Layer 5 of a small transformer language model trained on English Wikipedia (14 layers, counted from 0, width 128).
A neuron adds its activation times its output weights to the MLP's output. To switch it off is to set its activation to zero at one token and run the rest of the model.
A neuron's activation on a vector x is ReLU(weights . x + bias), where the dot is the dot product.

Input weights of the MLP neurons that the questions are about. A number n stands for (n - 128) times 0.0025.
n72 (bias -0.025): 59, 115, 169, 88, 187, 144, 146, 165, 119, 148, 123, 132, 104, 113, 195, 134, 85, 130, 153, 126, 156, 122, 104, 73, 139, 147, 108, 99, 154, 86, 115, 127, 145, 124, 129, 181, 175, 153, 129, 105, 77, 81, 125, 130, 117, 187, 127, 134, 102, 191, 70, 108, 129, 99, 95, 224, 106, 131, 120, 156, 135, 111, 131, 130, 160, 155, 155, 143, 137, 161, 167, 137, 115, 86, 125, 122, 187, 149, 77, 130, 89, 163, 135, 151, 118, 134, 170, 114, 173, 201, 5, 90, 144, 134, 71, 134, 97, 79, 197, 73, 133, 86, 118, 73, 133, 131, 148, 106, 140, 180, 147, 165, 134, 84, 134, 125, 127, 140, 107, 120, 105, 127, 99, 97, 156, 150, 119, 152
n96 (bias -0.029): 128, 107, 129, 111, 130, 153, 119, 109, 65, 113, 137, 91, 79, 119, 145, 170, 90, 144, 103, 107, 134, 170, 149, 138, 136, 125, 195, 160, 146, 170, 157, 109, 114, 161, 62, 104, 142, 116, 189, 77, 124, 152, 95, 163, 182, 178, 164, 131, 88, 104, 110, 145, 95, 96, 76, 94, 89, 134, 113, 131, 144, 148, 141, 133, 100, 114, 92, 73, 152, 95, 116, 119, 133, 126, 105, 135, 63, 163, 91, 163, 119, 165, 139, 141, 128, 115, 111, 104, 136, 154, 125, 156, 114, 125, 105, 76, 129, 116, 104, 130, 163, 104, 115, 168, 153, 138, 106, 131, 168, 121, 99, 134, 135, 98, 145, 127, 164, 165, 106, 105, 155, 155, 125, 155, 217, 148, 119, 154
n133 (bias -0.017): 87, 98, 111, 146, 87, 126, 138, 90, 126, 138, 149, 120, 74, 92, 108, 194, 128, 142, 174, 107, 117, 143, 169, 103, 96, 112, 122, 153, 109, 82, 109, 160, 167, 80, 194, 84, 110, 179, 108, 213, 85, 122, 139, 121, 149, 149, 160, 120, 113, 152, 138, 102, 137, 114, 97, 125, 105, 130, 128, 115, 89, 91, 150, 152, 113, 128, 131, 126, 127, 131, 123, 142, 134, 171, 146, 145, 76, 102, 152, 143, 142, 94, 125, 151, 61, 162, 127, 128, 106, 107, 161, 159, 167, 173, 154, 70, 120, 188, 169, 159, 94, 125, 127, 104, 140, 132, 164, 117, 110, 175, 118, 125, 141, 120, 181, 130, 116, 102, 121, 129, 118, 135, 140, 123, 140, 135, 126, 119
n194 (bias -0.014): 101, 145, 168, 137, 102, 122, 199, 98, 140, 156, 112, 135, 115, 119, 105, 139, 130, 134, 132, 102, 131, 169, 104, 126, 92, 61, 148, 133, 133, 107, 94, 195, 165, 116, 78, 118, 132, 101, 148, 134, 113, 104, 148, 108, 117, 109, 98, 94, 66, 94, 136, 142, 160, 140, 177, 131, 93, 165, 65, 150, 120, 102, 159, 186, 81, 74, 173, 54, 147, 156, 195, 169, 95, 150, 154, 93, 149, 70, 164, 142, 106, 157, 146, 131, 84, 126, 181, 169, 123, 171, 77, 102, 121, 89, 124, 71, 123, 156, 135, 131, 120, 146, 141, 150, 151, 211, 95, 111, 151, 212, 122, 165, 159, 173, 110, 108, 139, 108, 154, 129, 135, 65, 76, 156, 165, 104, 89, 120
n417 (bias -0.030): 62, 155, 131, 152, 126, 77, 92, 155, 124, 147, 96, 125, 154, 177, 99, 134, 81, 185, 137, 138, 116, 144, 85, 174, 154, 178, 125, 179, 118, 79, 103, 139, 126, 131, 88, 97, 168, 161, 157, 110, 100, 127, 10, 107, 129, 155, 122, 180, 127, 161, 141, 137, 77, 145, 80, 121, 122, 173, 110, 115, 176, 201, 174, 89, 71, 159, 138, 132, 179, 94, 151, 141, 89, 128, 169, 161, 124, 182, 104, 130, 153, 86, 125, 106, 166, 169, 65, 111, 160, 126, 93, 174, 131, 125, 141, 140, 141, 47, 150, 69, 173, 86, 182, 124, 112, 107, 167, 139, 94, 128, 171, 138, 131, 124, 119, 131, 130, 113, 94, 105, 179, 150, 170, 85, 88, 63, 122, 115
n447 (bias -0.031): 122, 132, 94, 152, 136, 117, 120, 82, 93, 105, 165, 124, 90, 82, 80, 151, 150, 59, 90, 166, 143, 81, 113, 123, 106, 84, 130, 81, 108, 148, 95, 148, 93, 163, 134, 128, 125, 152, 147, 186, 125, 65, 99, 133, 102, 156, 119, 83, 97, 131, 105, 101, 149, 97, 204, 104, 163, 111, 135, 113, 127, 157, 185, 146, 175, 137, 126, 131, 134, 122, 123, 143, 133, 104, 201, 171, 59, 96, 134, 126, 190, 81, 202, 164, 182, 83, 153, 106, 183, 98, 163, 122, 48, 145, 129, 85, 122, 56, 137, 139, 109, 114, 164, 180, 106, 173, 197, 77, 170, 120, 109, 99, 113, 134, 141, 116, 114, 127, 170, 151, 170, 150, 97, 129, 99, 136, 199, 113

Output weights of the MLP neurons that the questions are about. A number n stands for (n - 128) times 0.007.
n72: 139, 103, 73, 82, 180, 172, 90, 93, 151, 122, 114, 181, 191, 172, 127, 97, 183, 88, 106, 125, 126, 149, 167, 153, 123, 97, 132, 187, 123, 130, 96, 122, 72, 178, 180, 111, 152, 135, 130, 156, 126, 56, 144, 107, 126, 103, 92, 139, 77, 105, 136, 130, 148, 118, 152, 172, 135, 166, 149, 83, 114, 118, 112, 148, 124, 185, 176, 131, 126, 140, 178, 126, 69, 125, 107, 137, 96, 152, 127, 181, 149, 136, 112, 133, 44, 110, 110, 182, 81, 84, 128, 72, 149, 126, 141, 153, 148, 130, 83, 53, 149, 89, 148, 124, 172, 160, 116, 132, 226, 139, 143, 98, 104, 133, 88, 97, 122, 104, 147, 134, 134, 94, 141, 96, 97, 129, 119, 163
n96: 131, 120, 84, 111, 115, 88, 103, 69, 139, 119, 174, 170, 123, 131, 140, 152, 112, 145, 167, 114, 114, 168, 157, 148, 99, 110, 139, 157, 134, 132, 155, 83, 146, 134, 87, 92, 118, 105, 197, 65, 104, 108, 144, 161, 112, 219, 136, 181, 119, 178, 117, 117, 169, 159, 129, 61, 122, 99, 166, 123, 143, 131, 102, 114, 141, 155, 175, 195, 175, 99, 146, 95, 78, 94, 100, 80, 90, 63, 210, 144, 92, 103, 123, 130, 118, 153, 139, 121, 71, 135, 165, 156, 169, 144, 118, 160, 80, 98, 141, 89, 137, 152, 153, 134, 69, 130, 95, 84, 159, 143, 170, 130, 116, 110, 120, 140, 115, 7, 186, 131, 114, 107, 95, 72, 163, 152, 151, 182
n133: 132, 189, 138, 79, 147, 127, 155, 74, 176, 150, 88, 131, 138, 131, 133, 168, 131, 154, 69, 115, 120, 122, 130, 100, 179, 128, 104, 99, 119, 175, 112, 136, 119, 120, 128, 127, 133, 69, 124, 122, 162, 95, 158, 154, 82, 96, 203, 141, 151, 182, 100, 129, 66, 127, 90, 95, 140, 184, 116, 129, 145, 116, 77, 184, 115, 135, 70, 85, 115, 82, 190, 145, 188, 124, 92, 133, 154, 153, 101, 109, 165, 116, 82, 146, 131, 164, 126, 173, 68, 173, 152, 90, 97, 105, 107, 123, 137, 131, 109, 103, 168, 182, 66, 161, 110, 146, 123, 125, 153, 133, 162, 111, 146, 105, 122, 114, 144, 157, 105, 134, 104, 77, 136, 86, 84, 186, 137, 144
n194: 123, 157, 143, 155, 132, 130, 156, 119, 99, 111, 164, 124, 188, 95, 132, 149, 138, 144, 145, 49, 103, 140, 150, 107, 246, 170, 63, 157, 81, 184, 180, 159, 165, 131, 104, 110, 128, 171, 221, 90, 128, 115, 172, 164, 102, 136, 159, 121, 157, 113, 25, 105, 77, 129, 133, 113, 156, 109, 173, 96, 205, 119, 157, 96, 125, 107, 106, 185, 115, 76, 92, 137, 152, 41, 120, 145, 136, 106, 31, 134, 97, 133, 178, 104, 98, 120, 168, 135, 171, 88, 130, 48, 142, 107, 159, 124, 157, 65, 182, 132, 107, 153, 112, 64, 88, 182, 116, 140, 135, 135, 150, 135, 94, 155, 95, 138, 165, 91, 172, 96, 95, 46, 157, 155, 85, 104, 126, 141
n417: 125, 154, 166, 162, 113, 129, 129, 79, 169, 175, 198, 157, 40, 137, 122, 97, 110, 119, 121, 137, 155, 138, 175, 103, 165, 115, 119, 57, 47, 115, 141, 104, 87, 132, 122, 129, 139, 143, 127, 97, 143, 149, 173, 200, 118, 137, 144, 176, 202, 130, 167, 135, 103, 126, 141, 202, 149, 70, 184, 99, 164, 124, 107, 115, 75, 138, 125, 76, 176, 193, 44, 106, 81, 93, 141, 89, 116, 114, 115, 127, 160, 99, 138, 160, 92, 120, 149, 161, 131, 103, 127, 146, 160, 149, 147, 125, 147, 130, 133, 128, 123, 48, 128, 127, 129, 123, 192, 141, 141, 166, 63, 148, 104, 33, 175, 113, 103, 66, 195, 87, 82, 92, 117, 141, 124, 161, 137, 99
n447: 116, 138, 120, 136, 157, 92, 85, 197, 186, 161, 172, 130, 132, 132, 94, 176, 134, 85, 171, 145, 128, 103, 134, 169, 135, 171, 59, 210, 154, 116, 80, 118, 141, 102, 157, 122, 118, 197, 207, 125, 194, 115, 77, 92, 133, 82, 165, 51, 95, 155, 152, 124, 142, 84, 172, 103, 179, 122, 155, 126, 104, 162, 134, 110, 159, 150, 168, 126, 69, 98, 130, 133, 107, 137, 106, 105, 98, 110, 179, 141, 124, 156, 95, 64, 155, 148, 85, 177, 98, 155, 76, 179, 100, 174, 52, 176, 143, 73, 143, 156, 85, 93, 153, 141, 152, 153, 135, 93, 86, 105, 82, 133, 190, 139, 55, 97, 180, 167, 11, 96, 47, 107, 172, 151, 126, 144, 125, 85

Each question names a token from some text and the token that comes next. It shows the vector x that enters the MLP there. A number n stands for (n - 128) times 0.03.

Then comes g, the gradient of the next token's log-probability with respect to the MLP's output, scaled to length 1. A neuron's effect is roughly proportional to its activation times (output weights . g). A number n stands for (n - 128) times 0.0026.

"o", then "ct"
x: 149, 111, 106, 103, 98, 120, 155, 111, 115, 91, 158, 157, 144, 181, 134, 116, 177, 117, 116, 97, 77, 94, 154, 80, 133, 102, 85, 152, 141, 186, 139, 132, 108, 60, 95, 159, 135, 136, 140, 166, 101, 80, 122, 166, 129, 128, 124, 146, 184, 114, 154, 147, 118, 109, 207, 153, 164, 105, 130, 167, 164, 186, 98, 128, 138, 187, 116, 203, 152, 106, 128, 143, 148, 155, 92, 156, 152, 93, 134, 89, 79, 154, 59, 120, 152, 113, 112, 132, 36, 96, 111, 92, 130, 79, 146, 144, 75, 88, 80, 166, 138, 124, 143, 172, 127, 180, 140, 129, 140, 146, 92, 62, 145, 102, 129, 120, 158, 161, 157, 98, 103, 96, 159, 91, 145, 150, 152, 133
g: 144, 183, 184, 182, 140, 163, 98, 132, 102, 74, 190, 105, 157, 124, 108, 153, 102, 159, 174, 147, 190, 105, 155, 136, 127, 37, 99, 103, 155, 134, 121, 167, 118, 98, 124, 92, 119, 102, 91, 127, 149, 81, 150, 132, 172, 112, 131, 109, 110, 148, 124, 143, 133, 115, 148, 140, 153, 94, 76, 135, 112, 78, 105, 128, 125, 51, 111, 70, 129, 128, 107, 179, 96, 150, 114, 196, 141, 72, 97, 156, 115, 137, 156, 159, 160, 83, 77, 211, 103, 162, 117, 142, 164, 113, 146, 63, 158, 72, 114, 162, 162, 129, 147, 166, 140, 95, 145, 127, 196, 88, 202, 129, 50, 90, 151, 104, 97, 130, 110, 177, 115, 117, 112, 149, 160, 82, 148, 132
Which neuron, switched off, raises the next token's probability most? n447

"ec", then "ame"
x: 141, 41, 75, 144, 111, 160, 180, 120, 103, 84, 179, 138, 211, 170, 159, 133, 160, 139, 122, 90, 90, 120, 134, 115, 117, 67, 99, 111, 144, 146, 155, 154, 130, 144, 101, 164, 122, 97, 150, 110, 137, 71, 118, 140, 123, 184, 154, 185, 160, 109, 139, 111, 109, 93, 175, 107, 131, 114, 133, 157, 163, 200, 124, 101, 92, 166, 122, 138, 119, 112, 95, 95, 135, 134, 73, 174, 128, 97, 106, 115, 173, 109, 68, 143, 174, 134, 120, 156, 61, 87, 109, 110, 134, 136, 168, 81, 117, 110, 90, 122, 144, 88, 153, 167, 139, 145, 95, 142, 117, 133, 115, 125, 236, 98, 86, 141, 177, 120, 120, 103, 91, 161, 136, 152, 146, 129, 154, 129
g: 117, 127, 126, 155, 129, 147, 159, 72, 155, 147, 139, 113, 199, 125, 143, 160, 140, 132, 123, 171, 120, 147, 112, 158, 89, 137, 108, 108, 147, 130, 122, 151, 135, 75, 81, 112, 95, 111, 92, 135, 172, 133, 175, 58, 91, 122, 129, 139, 156, 67, 168, 84, 105, 75, 170, 105, 176, 85, 106, 95, 134, 144, 83, 149, 126, 74, 134, 82, 121, 149, 115, 177, 81, 134, 206, 147, 149, 135, 94, 96, 160, 84, 90, 120, 95, 169, 62, 115, 170, 102, 124, 133, 182, 132, 161, 79, 109, 146, 96, 102, 147, 233, 126, 91, 168, 111, 51, 109, 133, 110, 188, 90, 194, 104, 93, 142, 146, 147, 177, 130, 143, 192, 150, 123, 160, 176, 102, 133
Which neuron, switched off, raises the next token's probability most? n96

"o", then "ac"
x: 134, 83, 122, 176, 116, 164, 143, 94, 143, 94, 156, 116, 145, 183, 118, 108, 151, 153, 93, 96, 48, 125, 148, 92, 109, 74, 84, 151, 120, 161, 128, 159, 129, 104, 92, 170, 106, 129, 135, 124, 173, 80, 112, 175, 124, 140, 125, 201, 141, 104, 126, 116, 135, 123, 161, 105, 146, 106, 177, 178, 151, 177, 73, 132, 130, 191, 78, 176, 124, 87, 105, 116, 118, 149, 70, 135, 136, 76, 131, 133, 114, 171, 36, 141, 169, 146, 126, 160, 66, 87, 116, 92, 142, 80, 127, 99, 51, 111, 107, 160, 142, 134, 134, 180, 139, 165, 127, 149, 93, 166, 108, 88, 186, 127, 117, 126, 147, 162, 157, 111, 104, 156, 141, 151, 132, 134, 153, 139
g: 119, 146, 138, 157, 106, 124, 109, 56, 172, 123, 148, 148, 154, 184, 148, 137, 118, 122, 98, 159, 158, 214, 194, 71, 93, 112, 129, 96, 194, 118, 146, 98, 121, 101, 89, 179, 145, 163, 176, 87, 124, 115, 142, 170, 160, 92, 147, 147, 51, 173, 151, 126, 123, 59, 109, 144, 79, 77, 138, 83, 100, 144, 134, 159, 125, 126, 194, 121, 121, 124, 112, 117, 114, 83, 187, 80, 93, 143, 161, 65, 149, 166, 110, 107, 142, 147, 134, 136, 125, 105, 104, 132, 141, 123, 155, 79, 165, 75, 82, 108, 193, 162, 140, 117, 67, 128, 75, 121, 197, 114, 76, 99, 115, 111, 181, 111, 137, 130, 174, 97, 123, 161, 106, 145, 113, 173, 96, 174
Switching off which neuron hurts the next token most? n96

"9", then "8"
x: 172, 82, 98, 119, 63, 131, 190, 101, 164, 105, 130, 172, 141, 176, 124, 139, 179, 134, 115, 81, 119, 115, 137, 63, 97, 87, 112, 162, 157, 144, 186, 136, 152, 93, 100, 162, 149, 153, 104, 109, 145, 37, 132, 114, 128, 130, 114, 161, 160, 102, 127, 119, 107, 108, 210, 115, 127, 153, 129, 164, 156, 169, 94, 117, 147, 134, 88, 167, 146, 134, 142, 116, 127, 130, 75, 169, 207, 102, 110, 99, 111, 134, 80, 117, 123, 106, 113, 159, 75, 125, 121, 82, 170, 67, 194, 77, 102, 84, 82, 124, 104, 94, 152, 169, 147, 131, 127, 139, 107, 136, 103, 130, 192, 136, 101, 166, 152, 143, 200, 87, 128, 148, 154, 122, 136, 144, 152, 124
g: 111, 154, 173, 188, 90, 104, 157, 106, 108, 92, 56, 67, 181, 163, 146, 125, 136, 133, 121, 161, 128, 115, 176, 115, 72, 172, 93, 95, 91, 162, 117, 80, 134, 165, 133, 158, 186, 167, 185, 124, 136, 156, 85, 126, 171, 111, 167, 112, 94, 187, 167, 118, 162, 131, 134, 82, 138, 124, 104, 99, 92, 131, 124, 142, 140, 97, 108, 134, 114, 159, 118, 163, 138, 189, 142, 65, 172, 97, 95, 154, 169, 74, 139, 151, 85, 100, 112, 123, 119, 148, 126, 139, 66, 135, 137, 68, 141, 123, 106, 162, 138, 36, 76, 141, 164, 161, 192, 163, 90, 78, 89, 115, 179, 128, 113, 120, 134, 150, 119, 136, 106, 166, 156, 78, 158, 73, 96, 189
Which neuron, switched off, raises the next token's probability most? n194

"l", then "es"
x: 146, 131, 142, 129, 93, 99, 162, 129, 150, 120, 135, 171, 155, 160, 172, 115, 194, 117, 110, 138, 64, 100, 99, 99, 129, 106, 98, 137, 144, 145, 169, 165, 111, 71, 114, 170, 160, 138, 112, 78, 161, 52, 84, 124, 143, 143, 97, 175, 185, 118, 132, 94, 126, 110, 141, 127, 148, 132, 153, 130, 130, 200, 72, 148, 148, 165, 138, 151, 133, 136, 115, 98, 137, 104, 59, 144, 120, 164, 128, 50, 112, 168, 71, 120, 146, 162, 106, 155, 69, 87, 125, 89, 141, 52, 172, 143, 140, 163, 134, 108, 163, 126, 206, 147, 126, 111, 135, 131, 84, 144, 123, 92, 167, 109, 77, 135, 170, 131, 144, 81, 116, 125, 130, 136, 76, 125, 185, 171
g: 108, 134, 173, 103, 178, 133, 108, 101, 112, 202, 134, 129, 69, 115, 71, 239, 131, 118, 171, 153, 121, 179, 120, 126, 123, 135, 126, 133, 92, 162, 135, 145, 143, 148, 125, 130, 153, 147, 113, 148, 136, 95, 127, 115, 122, 166, 68, 117, 100, 85, 64, 203, 174, 168, 100, 205, 136, 114, 90, 117, 122, 139, 127, 134, 167, 56, 153, 147, 142, 148, 125, 150, 91, 147, 128, 109, 76, 97, 119, 166, 55, 100, 163, 176, 139, 150, 159, 166, 73, 123, 139, 189, 112, 123, 132, 114, 165, 143, 192, 119, 89, 80, 176, 90, 103, 126, 152, 60, 97, 158, 134, 94, 118, 86, 138, 170, 69, 164, 147, 92, 116, 96, 89, 126, 124, 82, 97, 145
Switching off which neuron hurts the next token most? n417

"0", then "0"
x: 176, 71, 89, 114, 65, 97, 182, 126, 140, 103, 121, 172, 131, 199, 152, 134, 170, 128, 138, 103, 134, 139, 136, 46, 124, 92, 106, 131, 167, 177, 150, 149, 146, 84, 90, 151, 144, 157, 125, 102, 128, 80, 116, 100, 122, 178, 104, 147, 169, 99, 129, 120, 109, 138, 180, 108, 133, 147, 121, 183, 146, 180, 88, 106, 130, 143, 89, 163, 147, 130, 133, 153, 106, 144, 63, 163, 219, 87, 104, 134, 123, 160, 51, 80, 122, 128, 117, 134, 89, 132, 131, 76, 127, 87, 201, 75, 93, 104, 96, 136, 132, 107, 157, 164, 142, 109, 127, 143, 76, 126, 97, 124, 176, 137, 91, 147, 167, 137, 189, 90, 145, 128, 141, 105, 129, 151, 160, 157
g: 150, 143, 131, 109, 109, 113, 154, 152, 176, 129, 124, 131, 106, 137, 183, 132, 127, 135, 170, 178, 99, 67, 105, 70, 95, 169, 100, 136, 104, 119, 147, 121, 50, 185, 138, 170, 167, 162, 61, 129, 75, 135, 121, 110, 149, 149, 147, 88, 134, 117, 140, 107, 129, 147, 139, 122, 85, 136, 135, 140, 30, 98, 108, 128, 108, 149, 139, 120, 161, 111, 154, 70, 173, 131, 153, 161, 110, 153, 144, 165, 79, 121, 66, 139, 165, 150, 90, 199, 145, 168, 165, 89, 102, 150, 236, 87, 125, 113, 206, 111, 91, 104, 184, 170, 64, 48, 119, 96, 139, 140, 134, 77, 153, 128, 140, 131, 123, 137, 137, 143, 133, 101, 124, 94, 122, 85, 132, 182
Which neuron, switched off, raises the next token's probability most? n194

" ", then "1"
x: 128, 56, 142, 133, 84, 149, 205, 141, 123, 78, 152, 135, 183, 141, 162, 170, 155, 129, 90, 98, 101, 141, 149, 69, 107, 66, 45, 103, 135, 158, 118, 157, 121, 74, 150, 133, 145, 147, 105, 122, 166, 73, 106, 114, 167, 143, 83, 157, 167, 124, 146, 97, 125, 113, 147, 129, 119, 163, 170, 155, 136, 186, 98, 134, 96, 177, 110, 164, 121, 127, 89, 138, 107, 196, 82, 150, 163, 93, 114, 102, 143, 150, 62, 131, 157, 161, 154, 160, 68, 83, 121, 75, 145, 131, 137, 80, 75, 114, 96, 174, 136, 135, 170, 154, 141, 141, 162, 121, 85, 151, 118, 114, 183, 121, 94, 159, 112, 134, 155, 111, 113, 141, 119, 83, 136, 129, 151, 151
g: 163, 80, 93, 75, 102, 89, 130, 116, 89, 123, 98, 94, 126, 129, 176, 151, 157, 134, 159, 132, 157, 102, 131, 160, 157, 125, 112, 112, 83, 193, 111, 86, 164, 161, 164, 86, 129, 147, 158, 79, 136, 130, 199, 96, 182, 156, 100, 175, 78, 123, 173, 140, 149, 128, 169, 82, 50, 107, 112, 85, 133, 143, 81, 137, 127, 125, 87, 159, 131, 107, 139, 115, 92, 126, 159, 99, 153, 65, 66, 196, 125, 180, 96, 140, 97, 170, 95, 110, 153, 142, 125, 61, 84, 192, 133, 117, 127, 83, 132, 178, 215, 156, 120, 98, 112, 131, 184, 132, 79, 127, 141, 158, 147, 110, 168, 91, 95, 168, 125, 146, 164, 122, 129, 127, 100, 178, 187, 97
Switching off which neuron hurts the next token most? n133

"b", then "ot"
x: 136, 77, 97, 127, 145, 147, 180, 122, 163, 112, 128, 153, 143, 165, 140, 158, 166, 111, 105, 103, 128, 129, 145, 83, 140, 88, 84, 117, 146, 132, 138, 107, 107, 111, 115, 164, 166, 141, 126, 117, 146, 118, 112, 136, 143, 189, 123, 162, 193, 113, 153, 128, 131, 76, 162, 125, 142, 101, 142, 161, 143, 167, 90, 118, 86, 153, 139, 193, 140, 125, 135, 157, 132, 131, 40, 173, 178, 112, 79, 102, 85, 165, 64, 125, 114, 126, 139, 132, 86, 89, 87, 114, 131, 90, 197, 126, 79, 104, 73, 123, 172, 105, 129, 170, 134, 152, 152, 132, 105, 154, 47, 78, 170, 101, 137, 122, 178, 141, 104, 80, 71, 138, 169, 85, 92, 201, 168, 133
g: 153, 160, 157, 92, 101, 186, 119, 66, 154, 118, 105, 120, 101, 93, 198, 110, 132, 173, 142, 89, 91, 92, 157, 148, 123, 73, 160, 173, 98, 140, 158, 101, 99, 108, 92, 140, 109, 151, 89, 153, 89, 108, 64, 130, 135, 90, 100, 143, 205, 105, 164, 159, 80, 116, 147, 92, 187, 117, 155, 118, 172, 97, 157, 144, 137, 196, 118, 145, 128, 136, 170, 127, 160, 56, 88, 100, 78, 83, 131, 168, 163, 173, 161, 117, 147, 102, 141, 141, 123, 96, 187, 113, 160, 151, 48, 138, 149, 168, 129, 153, 164, 119, 110, 131, 117, 131, 173, 205, 183, 128, 129, 74, 165, 77, 131, 99, 94, 71, 128, 105, 117, 120, 92, 106, 84, 152, 123, 177
Switching off which neuron hurts the next token most? n72

"i", then "o"
x: 184, 126, 91, 149, 122, 118, 178, 115, 140, 105, 107, 141, 186, 186, 153, 140, 115, 169, 83, 73, 56, 140, 133, 83, 150, 95, 96, 142, 130, 139, 140, 147, 108, 112, 80, 166, 132, 128, 93, 92, 166, 67, 119, 170, 131, 144, 103, 137, 187, 77, 137, 128, 132, 127, 138, 124, 153, 119, 154, 165, 181, 173, 71, 95, 78, 146, 131, 152, 126, 111, 141, 149, 128, 143, 71, 144, 143, 133, 93, 97, 105, 157, 80, 90, 149, 178, 87, 130, 65, 118, 133, 97, 111, 88, 133, 80, 107, 149, 131, 119, 129, 124, 132, 147, 128, 194, 164, 126, 92, 148, 96, 55, 165, 104, 132, 122, 167, 186, 176, 102, 80, 152, 152, 157, 146, 186, 159, 147
g: 102, 171, 100, 136, 177, 115, 137, 96, 167, 166, 83, 135, 99, 50, 134, 108, 157, 104, 99, 177, 85, 112, 92, 166, 170, 93, 149, 154, 163, 149, 62, 140, 63, 131, 130, 115, 157, 129, 151, 133, 91, 141, 97, 183, 160, 159, 125, 162, 100, 128, 144, 112, 152, 125, 138, 115, 126, 141, 146, 148, 127, 62, 111, 155, 141, 123, 154, 77, 95, 104, 157, 145, 126, 143, 170, 107, 82, 156, 164, 106, 76, 145, 122, 54, 136, 201, 196, 98, 130, 116, 171, 98, 100, 163, 128, 75, 170, 113, 190, 119, 162, 122, 148, 91, 75, 100, 49, 77, 146, 163, 183, 95, 184, 108, 140, 94, 185, 91, 134, 126, 120, 174, 90, 80, 122, 167, 165, 136
Switching off which neuron hurts the next token most? n96